Layer 6 of a small transformer language model trained on English Wikipedia (10 layers, counted from 0, width 128). Numbers have three digits each and are written without spaces.
Take only the direct path to the model's output, skipping the later layers: a vector added to the residual stream pushes a token's score in proportion to its dot product with that token's output vector.

Output vectors of the tokens that the questions are about. A number n stands for (n - 500) times 0.0027.
" other": 409336572461714410457600671525390427354640474615554382506649605565373563550529486634541503465475662687406506752404424503476447580484537509500461503331452409672526555649572612638588417565693320421302587539386473402524366574451455310549391503530560680650624505461497415347547559558556612332587374367463315295448590665604568364554425431700660528524396706497438602487432742414305507317507
"pe": 531603566430555668379489534457632411386699648535385247488563545635624729638683591710313432281244595597512612617507478211582746470528504535538322568477604435515344435633458534366361443331274237299523351727382308667304392486279442338629399569343558472573401625441515699342675754582770606280396335666616610427400423645723616355509512629646585455664347296276496389359418729507377749259706
"ment": 461392123406500568435563514742627673241742768616652543500616500579783881738289606872500320336567395615482580687422492399505574627260355349575383810495758551541593684546449475474304466460470482333495697454484288567510611874440456686345286597182544581725675526595436804419763537437552520338325500375393643491449367578404333490614622624708362616766214652550567799226400349657373614477607
"le": 504511639328401458550676416580566688635622479563472379468450434578585600535469672510466428640559467694510435626519605675311653463622617651507545407436604273344460631562521461421407417411510535462678484477577421555437554461436376579343427342365181795538483531345534744484390425560293275304386520372507486507561401363440423536345358628557453590579535140513231423259617734534553430294518
"″": 270311430203361747624593616298600361472656403415600440531520508407683417746286526657448575243469763640388613687490534558480444412336472379353606432781622561549333600557543527417584404493401222476398531248575374529476311470410463662493445413474432621619756662453340610417565523573860733587419483413639555511363423441713354249588379672591523717529376324554617505321500558455604573274575
"ual": 528336373406423521618577429532751325565370415699662660619904210681436442590496671347352686294433612465444571617519489693222475491344293488539562492806599375688531755429518815687291280448472479396575535316544416303518388767526252580488721389303556357445659636655421851347648595517377414520444353224645654614280664395483493383513316539399686807447263642386367578603650400311381531172548
"ative": 397306415374621532798435620557356557447579114470562533690520167569328415606575566433488350538472300486469647605718420666487542719339492356594656337658676617597308572606425461231676295514651369287260522350536663416387648706588223454383448355322542416622620661662451705354589532401605540557542403496264500417468454530580437378672625589682649650545313468507584592648679526638593612194557
"mer": 327547427352521492612693630699437539449646735600555369545758564507622474568564424572397415427650579407495504572421470446584496804420410150418558385370732526606578517654536421517554169307604420233767576703569309479247607496358433395324361539380427381643550643400517771483610369428657797536450585470471623222350402269508437444555477566629546643675331431255594593561580463382337583519419
"ines": 231414340569864579775425512514601415550667372433605418541582377442352588655437588408413222300634599534471562468578362316678663351659465496574524834453599211486310547764568647776589439500518327229541514354509553281516572508572573419621355665237540576560614565637454599460614534470413369370437492515422387552347275471613510500466472618639582720697337725371576587527583524443507657078412
"ious": 355448362546547571571514674432634461489450395290575469412806649670538627598504495623443232267529535735459492637451357586377427857697465628509298561524743325723354533427558593434374554650552563199500405500548633504411530528369374552568693430428581439877702725712408684376622381471514786356423169109714639450407368576563294529596641628494434745787438335593431715441420433582398496024359
"over": 605426532518647716576664616337631143334596526627513379493476419540376420579463558324522533473552672631441475465345428673465489384443365692393353278581472433567400639558503593655384464614557556329385557376406493555457476545602546374443489375313470804592356646475408672427446787519654571296200512540732418315311635369747520534551472586687419700523223349349342541436567768431344628500458
"uring": 361332300406768734432596664638889496462487645515529504572812555508444725552466747343331504309534706674415442487508631697469438367455235163715390662801671211704452563520713625471392298578536308298251720421305520547518477744314425603439641580404549739314546784627383650374476573491691629449522205429673503483500690480474421544588500528626702745394410172575622599423457596610412598193548
"ist": 287535424546559289497539637468391651463485341420728661391621251333447404475548664553369595436839393493520474488571652597330489449649352489624391647624528321731453534497630537594436654823342549448504418601599535563440603471405437726403507454555732546526586544683420823547715767670522673491559361759504423440389721486557666496704494609584317578486318542430524376515519528289489413273635
"ings": 412454392678614847781486508500801508525588395452572605589474480640679701473484496447359441568588720577495421692391550522360383294290161504363536761813526212394463669601625539655344230493515593457407716332546617601325496589537550410419173587420454446640593600331450678330685668601491482500482374627416596460156368631362312366568476583655358658470185443571571624341642448579462546216529
"land": 415391404414566547695369630533411460378623172603443223519640623602370367470323721478523239401396574574475527574581422472586725536297496763384654317425734592669504465486513435724529387462493208333581655256536496309339652745559576357374375453222373644469500585470476676371426796531563221412575417527456457659203628544512603509586515497638391505651365216648450505382480558514344431435368
"ct": 443294422436723342330689601743278708652464666483509479844765432328578694527520613817571472686392466628470524637401323673257430551481357400571350409523440486526654578803361839509428483319312306395589493519430375620269419429500707410281454542505593477717466706634550647424572701306565396312489383404404452645578429342488350385626621620590603559651314381504470446492545635331375631419690
"che": 371401525244571409620408722542652312295441615470433202631739570370736612566422553545504469275476633529498593784518517585521653562294299553222424740532600464618431303588520660572571479531432369379347633573568200507274478618552552712395362866421312358555390632439678618425562560413664589547701200399418409598536319602452517373515713566647452732470431560544526534380631882504504442507585
"hy": 479436480528590626397460552368655208514564369477534504588662383530369444513515543435470507634470701552481283544756446466347345600275393409382445582832581470538465409542516623638601611436336515388475413585412335610228503411438368524223193636242672491599500661458598437373393426638654822345497299432352506413512536296377372461407428605625519626667443659550101580423558570732572648115622
"ime": 333589452406705472442570563778609538514452358479632377727599292625545500559520667171366508323568530452477385423463475511504457719270513411437295575445838271570487720515542670395332456464600366463491412459579648444496213433500725572400450481194550573637549671531572741326187566695449727355603183584519356528562524674716507454401427661602820495773244742579747520488524404341538453093504
" =\n\n": 363519504465427630600357564448668385429618583402544511554509504657591616725404664418315784404443685480499641732461408262496472459618425603415558327537367606568489594736639560813520566361383345290437604457545439580397608679420475568353459338467703589425391814715484761471476453522600306389500512652367491382529348507558332356393697631500623377531353675507550588634580709612614331410548
"pen": 529456368354430631486470645419796337600622566451470488419569553478742594470596689683346462327611427461451715802650483490402709540504348614496404719465737465737480583632583716675493308476463473275496556568332337586259430487449476400636482601423507556711486629641483644438448426720714279523317543542529817258394563607434408324544448593689580807534352410207514500418496475270522710338528
"ther": 261471321304838812536670792370616698482623359565689295764629492682646610639488388670562220418579475558444543610486426550352515692415699569434600461422610355572512459456397651437583375525500440260500395740349627552462387535451606496382409646442525666663655744381458672453307679468708599224388335405398351321276439569452303299402479527530549750380316683667459637371460741504309366500693
"ond": 470392378415703521658641558328593803463486611509617562715562562533255354512462562556520416521682693437456473456434397370281333302597507599339430669575518218484660484471533355602559403421490303367286572599353357449485305542546546565461454542381561686500517495401482622376647528361668492405467291616493514318528386520650454496453648623474487716543470216538532487479799611438419489112553
"ere": 428500407509500479512361776427467514581273392405527598615572497530363422547410570497196368483476613620474701533664442593533285511436287374611433725544636295566382323477464534590434391549391434345450557423456591622419348531461315656460257409353506551683786733389383443481582514528560473276387535322572404202454300470560558615548443659639559428417586525677548513381577627392292515377636
"us": 486545440705521332542443503256571478419645537537594633450444389431682667500583659338563464643488562602486454579573407525457380425311561604394405789702779676348526525494457613637324550598527534304586407443514386483454401579494629403524573413442393542494526658524470579503692532491468545448653531549662348525367299527381399603500335595477579428426558573523500473434578677456581627297663
" She": 454386347466576419620464620473611494635683551533525342349669431519545547641383556410465655578392565566475582660500439543296489401519462599500466382561687313525379471513563715709463397552404469324605398534365524474393416695369502563377474510348535560455595553265386392387487403556691594447495503594415524464500276391452530455498513509546582418546343639562407641339523518428600459312417
"ome": 360559423348409633507594575246396114658440807702608471568557349558610303576616626565598308461540682471507598568711352532331430513395408723309406402573704363500351427507483714305504283627596424167278558389412617563504405500267521511569546632298663626312563623558550535489464671520625541323740415647782344356291509500512521459580401637601549475756280651455225372476468712364327285325409
";": 551471686546452455438552529505510474340458447477542490383484488478404510547552611566355607461500586538477583495414472616600510500385508559374486468378363472507567551567390409663448468601521490538481432574466332567569452346510623464491451596441511581626639489550524456516726561527451497384441461512519530629495556583510364372587369512507442415600302444708419515694289465491523364416513
"ities": 189416435579559629601580714442479575666456443500654479605619372360431595595484572614539418168456619675462350590281553478538531256512676738600464638799568359504587404466556770591458552199519613222460390251537496623308661487349493688527603541431536437552724799318639398471644684266621410375380293389298290520340368523569628394718515550619549633712055529631396648561686738525470500155525
"ep": 353398442326706659452403595351542462678426612601568585473496446549538440515748557551539576578614521362517414582622631485268614518154433393430514500766321308616406397597599623274439500485429476484302347428469484403525608560576572352397628494357384466470578667638353660491538541466652504540301595410590398638352214400589509465446422539711348558470181603588400450476463642485617730579483

Each question shows what one neuron of this layer's MLP adds at an activation of 1. A number n stands for (n - 500) times 0.00066.

n73: 549366276387532490564523577592596263513450614593458536503386479510591396457678517626681543626615593593301468693537556307695554476193520290527539448463514490729494484310397443682511585438686517567243564503648493442443550673339416630685569489520464641725419673361531750491482566371609607379537689439392809363426385422459657590594517478486547360292404552497567393487610390447574611663718
Which two tokens does it push up most, strongest first? "ment", "mer"

n285: 531223520428622461515345381379511568457755468547460488308484641457608511455514406477366462305412481410392451697395469473481487461489281548363555360699568690353184413615438482391567614486486393681478473634428366671778329340544697357652213147438571592514577590598310673433485483624507741496590410581590339368551454531358593411398423414504584417500574561451540367406454437403769454592341
Which two tokens does it push up most, strongest first? "″", "pe"

n46: 375654403588661583615586535377524429422475462611320436170767536660491357469503378493475412301583602477387606515560489444384521590580665676436319290538676645293618533307387532401436437463529448419790512439666553257413382424519526360600596547530568394528410411556361653315658594477387364542327477590592525457520360690416536674557516587433503544568420454615479525357353626528500468393533
Which three tokens does it push up most, strongest first? "ious", "land", "pe"

n14: 302538363413627604420428461311493567555643360671510523447800265379550675531552676420529594607359710607446581039482486634430643381414477500516607490353342557554618400412450699503445479468456447572584475513413602583600455575513543457486481673650430500403476477594624761318459478417469594575545410362496361500442432406497430640575529568790500623477872373398472630591414435407442641538453
Which of these tokens does it push down most? " =\n\n"

n315: 662516557216454503320512593636497433532516550657368430446691465674578577413425659639571556602443483455574456435399365465598423405267426640447543454441577664717413581547541416585540388378359366565328571582542641516612553633360362618453454483463286472525546657400550548639589617465448562630543712418678525763386620313427653602472531476532631212624454526541601422475551376306566431467387
Which two tokens does it push up most, strongest first? "land", "ual"

n75: 519528469521315544363256463325328534532628490510601396329511507563467435442795318616563393506680425625420747729643608437409628640695408429422507487331566520682476590500524713500543511388659417571647631490452378459618539627549625645200467303416543583460631670458741581342668579500532513308467500503547451362613533504517709488371433693650470446654699355670262487503485614613425456415639
Which of these tokens does it push down most? "ings"

n201: 531544364612402552518609383517493402435473576493468529406484362578324445493659511439520544460441469623537411741492530489448611493630455478313268326335592507508550779517423417557569269500754609379347493611641534493591504579688652525466557423557688705748460170546615243182566416486460435594606507205237682460594261614559332440303582625392603592402485630549513641637391575629504672496457
Which of these tokens does it push down most? "ist"

n301: 580803550655593571651705563486461680478547581490545464548554225410774435431381528631553527523497421611845518628394597784464600537550089359595543559564385631396494535376588443338593543592320552310535647449604616785536414309493551465493457719308507374560422476528360600384450404603511497552393538394496557564542314451421448480551520772295517464579272365500600537520552399337635500454420
Which of these tokens does it push down most? " other"

n106: 555363356633490454681585482295576350371416474360564627593474597664487591656435591334433732616434536547717381463678716590539463526390527497641572361549487415425556447526554490578448418659630473514271324379583238424631317400637660477331678528746517707709377313510462568628648542385446474604419537641679423442435464410579414458442435614516500559556387477648273549659607481449428637538453
Which of these tokens does it push down most? "pe"

n206: 427486648460552480877336532341694383500601451493497504530474547456661619699641646598474364597523319393620370384865406536440550507438608548628379398415715513641556360471624408503517363723523453496605627556309567430604469578506599560461599663307647634529483607378617686417431503447514415421396661549539452524401270304420500416583493407381464335497362527536562418415403406429669749273497
Pushed up most: "ines"

n160: 520668348709351426440452632282421345463570532326525500353592598471405686372397269633399458554382477511710489382378488543279527329559320445617466366623453558484465460507768631485676686552598569621449681486239431245418642482379578778584493470437515393462411434402590461460672372589386718624336569294656492589371414379819543475621539307418415394518418341653793461493504419396418663418456
Which of these tokens does it push down most? "ther"

n240: 627636275439406523645500478339514405494589417531404410419575681565734464610344524783337457691533603683567457504533606482579783410563523465457308552619541449442614481500457377662391469513639480507558535407534666497598528720555567669626668303696521422539611609367389605588335373359417457482343690443703567587517485405554446535504411388497589180490612432660393374470635582222374420563517
Pushed up most: "le"

n63: 580382600524486238438412534486417528401503544374630673448392465549388482613582422764560561454555598765601573437492553636504257569647355546370277460320493447560525643666560578713367464513570441429465597650664500503594399564500538246400765431604686663517314396532610433547241480600354588455517682569387469500301627692503531599556796412579629390431443636397562700575567497453177517453465
Pushed up most: " other"

n45: 428372522467524529527681441565317376452506471395467568542388434572540555578458450334559434561564599448315497412472609475531479449657669457612352441484523620346491649513681455560379584360343588475629533481402744286493534408469526695483813608357432366469430340569507636266301584410480462395620422378500568443493598708377733056601462500474338568552493418625360649672570335531413481483467
Which of these tokens does it push down most? "ere"

n309: 397293600536340532561594451452614681628428361607438661564529500467625453507544539472519428342455637558564599446243493748476332245590776583545460540449568528451451385679264506418587560522286358699500644681594615539500587340568452490541562580459520726422467493670416576456276503519553531514350562427561425560540350532420294298167472619398614497378507354465400478535344406537503494467327
Which three tokens does it push up most, strongest first? "le", "″", "ther"

n279: 622371203386452353392358719372400432490364454428655508258516518302659410526518598585555635409602368654662496548430500287326427341681525602560633500462565439488392383444508605471441482490708758473565460588403490618533441653548560668625531385603530610510467541406290162429452376458602584546510683479331614430471400488450707451722437341256797384475415493648530427416485531628751166419583
Pushed up most: " She"

n22: 578677522443361513310608478574553345606395579497779188698694337368678726683543698482694621475493591432559486394529398489653494460632605658400448417421459695442327560680434401438587313690422591376445469411598403638535608703432510497425413311508609526467590446503580475266472422613441559439601598380589611711483431591456443672617516753403520641600629355320472516520630516442597454465622
Pushed up most: "ome"

n270: 457362594605449468445546532380381523621439503667625386285721516381519514292503500511616487442323454569291387665471553312538451494476564537645547600443612363504509387538409650583344470556356526648642300548644597363344310697584503552635541469738479531374641436579404577605432280555567306724358431513651482426657542457328523574581644313568554476516594631445488388270637649472261503480605
Which of these tokens does it push down most? "ative"

n190: 290521545514729333511577350470504408554324507527314492422500528648558500414554524500789652445231470538643453469485522774622551584609464441611539526523658688463569404321757350681450437614627469526642747356486523480662457606591772387482370475516428572556598308662527313381429408514339530372474497487626583388528441337585245663195343569500560525415500394463596600527555463513398527570731
Which of these tokens does it push down most? "ities"

n185: 593410479451664649470582462494554516258494361533477238600500451507702663392544352451447484643637549731696636507415447546633539474427549351640467574462266506626431412629534494523252364485552477367523293497425382574430497670565481400641444181638531450466437578601613642436379363311510614590500523484589664410500378546445513529287484516497446459535400461446548487212364560662547624493755
Which of these tokens does it push down most? "ome"

n57: 461490482584483541561552503436219584426572276403428694526504461273506605816579497490401509485516448484586371482387731570636494605420552381506420506667565506667645726654578437398600444672529510441572410503623531381617554675451560403497709490440611485528520629415424548360537373650540591524475804602476316464480351444494484386532664291382683527612334552551413670535531459481251472686591
Which three tokens does it push up most, strongest first? "ative", "mer", "ment"

n108: 730220615451450405623526444555569507237466609587482436500539514297536420387459800545500712398339591448399467453268349741504354332436331667315468609293283609436343500449310544670349672570430434429560548551458467451428486186297445587625437543544438390396446384553370784547518497328763439478446517514570515436486560470393368441513459584469320423476349420613669456565317527413547589525493
Pushed up most: ";"

n49: 670527311410430440423451677583453481619478509591594616571590493324460466321554523626475550470605465438444571732468357304463611589576437467354730420475438353469566515437818740497470477257406561476392497370464475497527537525386414439342528292463256447384434467425773278432467667369523283732497643500388539580341535504394658507628386241519478429503470409548413554563666500385307563593568
Pushed up most: "ities"

n34: 400618414604476414480684517545497529593430618261339677655500441618531326412500414557494494350506581840504476438336454616586449442634557553689362534427601565588388369557360433540497436463608389454490512705552478302598639611366481568631581581387391531623741325645404360532503644387373608542352425490582253406463542493438289404520382388629653278581557621230564589554514462588470478473411
Which of these tokens does it push down most? "ep"

n184: 694462433527597571487466588690708640539544363473512535551473375466655557405390331530398403317515355610602468408411549543398596707403472342473121575482579376451605687615658577444402481575463567444525537351463497539365525553625575536619601242398478355412434563457593549651544415614348438383618585485315590531581546671597455421375476411497604452428500442494375417429637509547625470372595
Pushed up most: "ime"

n153: 387445445400531451458456550734700613436390507550430358516445620574466775718562476651471413463399648523450643686511471360472623405415554351598356588542503544436591568500569506493342449430706390686675709226443554705479438419449412297380456497446389392580623637587567557488239583618344354379513483474423533555677643435724450394648526724375396573464685374382382419646464510369609474603657
Pushed up most: "ct"

n165: 553520245628639654677419393506377577485509431642542537417582545571545618299475520517654519554329608378701392486524528601463479373388600366547517384541390448420401569447593453621457503696638644618532339708526472490500577509307443542527457630493591534516589482286460356146414602462664388431407387491281556579438421587153433540261635455357456483309384439547452632484565478537668572328503
Which of these tokens does it push down most? "ome"

n104: 603465503572484485493342447488879615506494491494129605392441522412741543337500573480389407544611561409344418276483551638589526469635406373518609506363293663574525491570619433395423487512538441648396699485656464512564451561235420453513438397500601476503359479450387764500410344497420588553515547420670449609554470672463463649384418516497628395519484625414488533591443470350551411397541
Pushed up most: "uring"

n145: 393354569575613454372402608512555349570573565273560525616308456361542381566404494548446473547534633613380275634483490395321477450355413535648422608512497473422494444638565592490419203506544610778459509469560569419519585582488340547393548392475461470333510158471397655582604343599600650480573617519533417393336551337637684582516604225366521549643633516466562506518443369739503589565601
Which of these tokens does it push down most? "ther"

n154: 534667617646670543432468397263384444489415460590625558525769462459597448464466563537309521523439524310554464601486584386435627347516557487439452447509356479684725506621306375566445398533413456393402555311712619373612565416607268503447459590550539509449487543428658193500497578598665379377509469589484623484395577503528494387647366358561473474469224422567480473585530566572449281500663
Which of these tokens does it push down most? "ious"

n183: 557665652478657518729489396375245786764721489478204478485360403361528574376500745585586525419584730537435610784492585480598365592416453534522404496409605652616503545551388678371542351816321489388364441522485496522431461395315654571358493512595461354471519623305508600583377414463645478496327339438336512439546468798663537352384667415265598508397339761474528413569232623511439657462361
Pushed up most: "ther"

n215: 397634629490421324375607561540462583721529493513453566473559557594465476570477682500407390447270645447601426384536663392619506447418731793667314557679480601611609463526542340598507586354784400471527540729393484337572514574503405673436548517392675449494366656641624425665438522441534435493448697408419299476538629421556467367666490271503402601510462246467621666318604296548593379342480
Pushed up most: "ities"

n101: 407724403522458445405524335565611560410405303607481424578437541589361408638475500534446549482280374509401441571301575469344336543571278590404458542491652422520647620381529377452448506413472547470510462472497596575640471390521716428393506549311671359412645406383422422364305479674259280581442431401427407293420473565353469396543365688531475408263484569695547552491460329445390429367497
Which of these tokens does it push down most? "che"

n8: 493519507355637349452471474479462367443470500286425418479497289699634348487343625567337494468537467543306390427436487417510557415475578588488436544398398485550503676461446533563567322371488525497431657536522574534554375401524506454320474266764442503467567461466632523542526310479582641404667624460351415332241354691479528623638473210302554435423497506533690569385454395479503573659295
Pushed up most: " other"

n41: 478470493461449189623586412428551585470510478349712587321751398474571462572465563642569525685532578500694510456507422408493573474527394436561436428321493211334436543414314571600605588387678598330434622461516742474500527519487387526556422503583414547465672451712437373309395638539490755468541635578455522493497239411542650392296516562387404459513493523603375340522183580459716535557358
Pushed up most: " She"

n246: 413527595411616568645671507333503411595545306583677320536610583533300514676601564342513548478200575397611385645734267457559475595534714534568490318623341440564591457313473600571548446573543338489517515464427364398623493503607513593539519510511455690621381708634597532623517440346372471500554404757316478714527557575480605504414416634366497531546449401480528697235660564545398393480300
Pushed up most: "land"

n64: 611576381561427563475427370580664392537500480618534477222407676602347429468612363496474549506457496277567475303412558467433469613247621524536337330553314586533536572349648470531629535404601537725589487341490474510483360634394536513496433486590429526533486604589074554533580529350424434377461466590330500441328449606637580508567345547440438426333403291759403674744645674425573715698425
Pushed up most: "ep"

n205: 593423414536470353486469503578595451536373468343546549584551612566632370551564483465660506543413549856606685511397511567339491439386534613343500404532356420482509406370447618377588607817562435697368424682614494639264361509702478682479519443538490665393647332526478486726298441558580522409576480532257572574503367493490425389480503322429548469283513728690460478506448361421631628426582
Which of these tokens does it push down most? "mer"

n254: 578357397394457594597488690596493532559431431477526433542418474545612581319737536699447525539386434306642757261461392476385398659503556428510533564522555524434503539419366434588393513534590384386663506582526531410613427403543639690534429780403611500363454364435231469452610565293586594714469813468530291510474354458554497390556421418360670517260550523579497566569638506615275557553361
Pushed up most: "ther"

n55: 519437602601500492455432429563482636524520469477465487454452529523549491506375696481539762405580534442617330432538503416564347389583557423324515505635630308531510524511500494623533571472413569522485503667358411626428482500213596561540643443457536470363384715628396556826557447451347500491520462526482481512594484491629494408647573405258511449534434598443406407362416581531458500738267
Which two tokens does it push up most, strongest first? " =\n\n", "ist"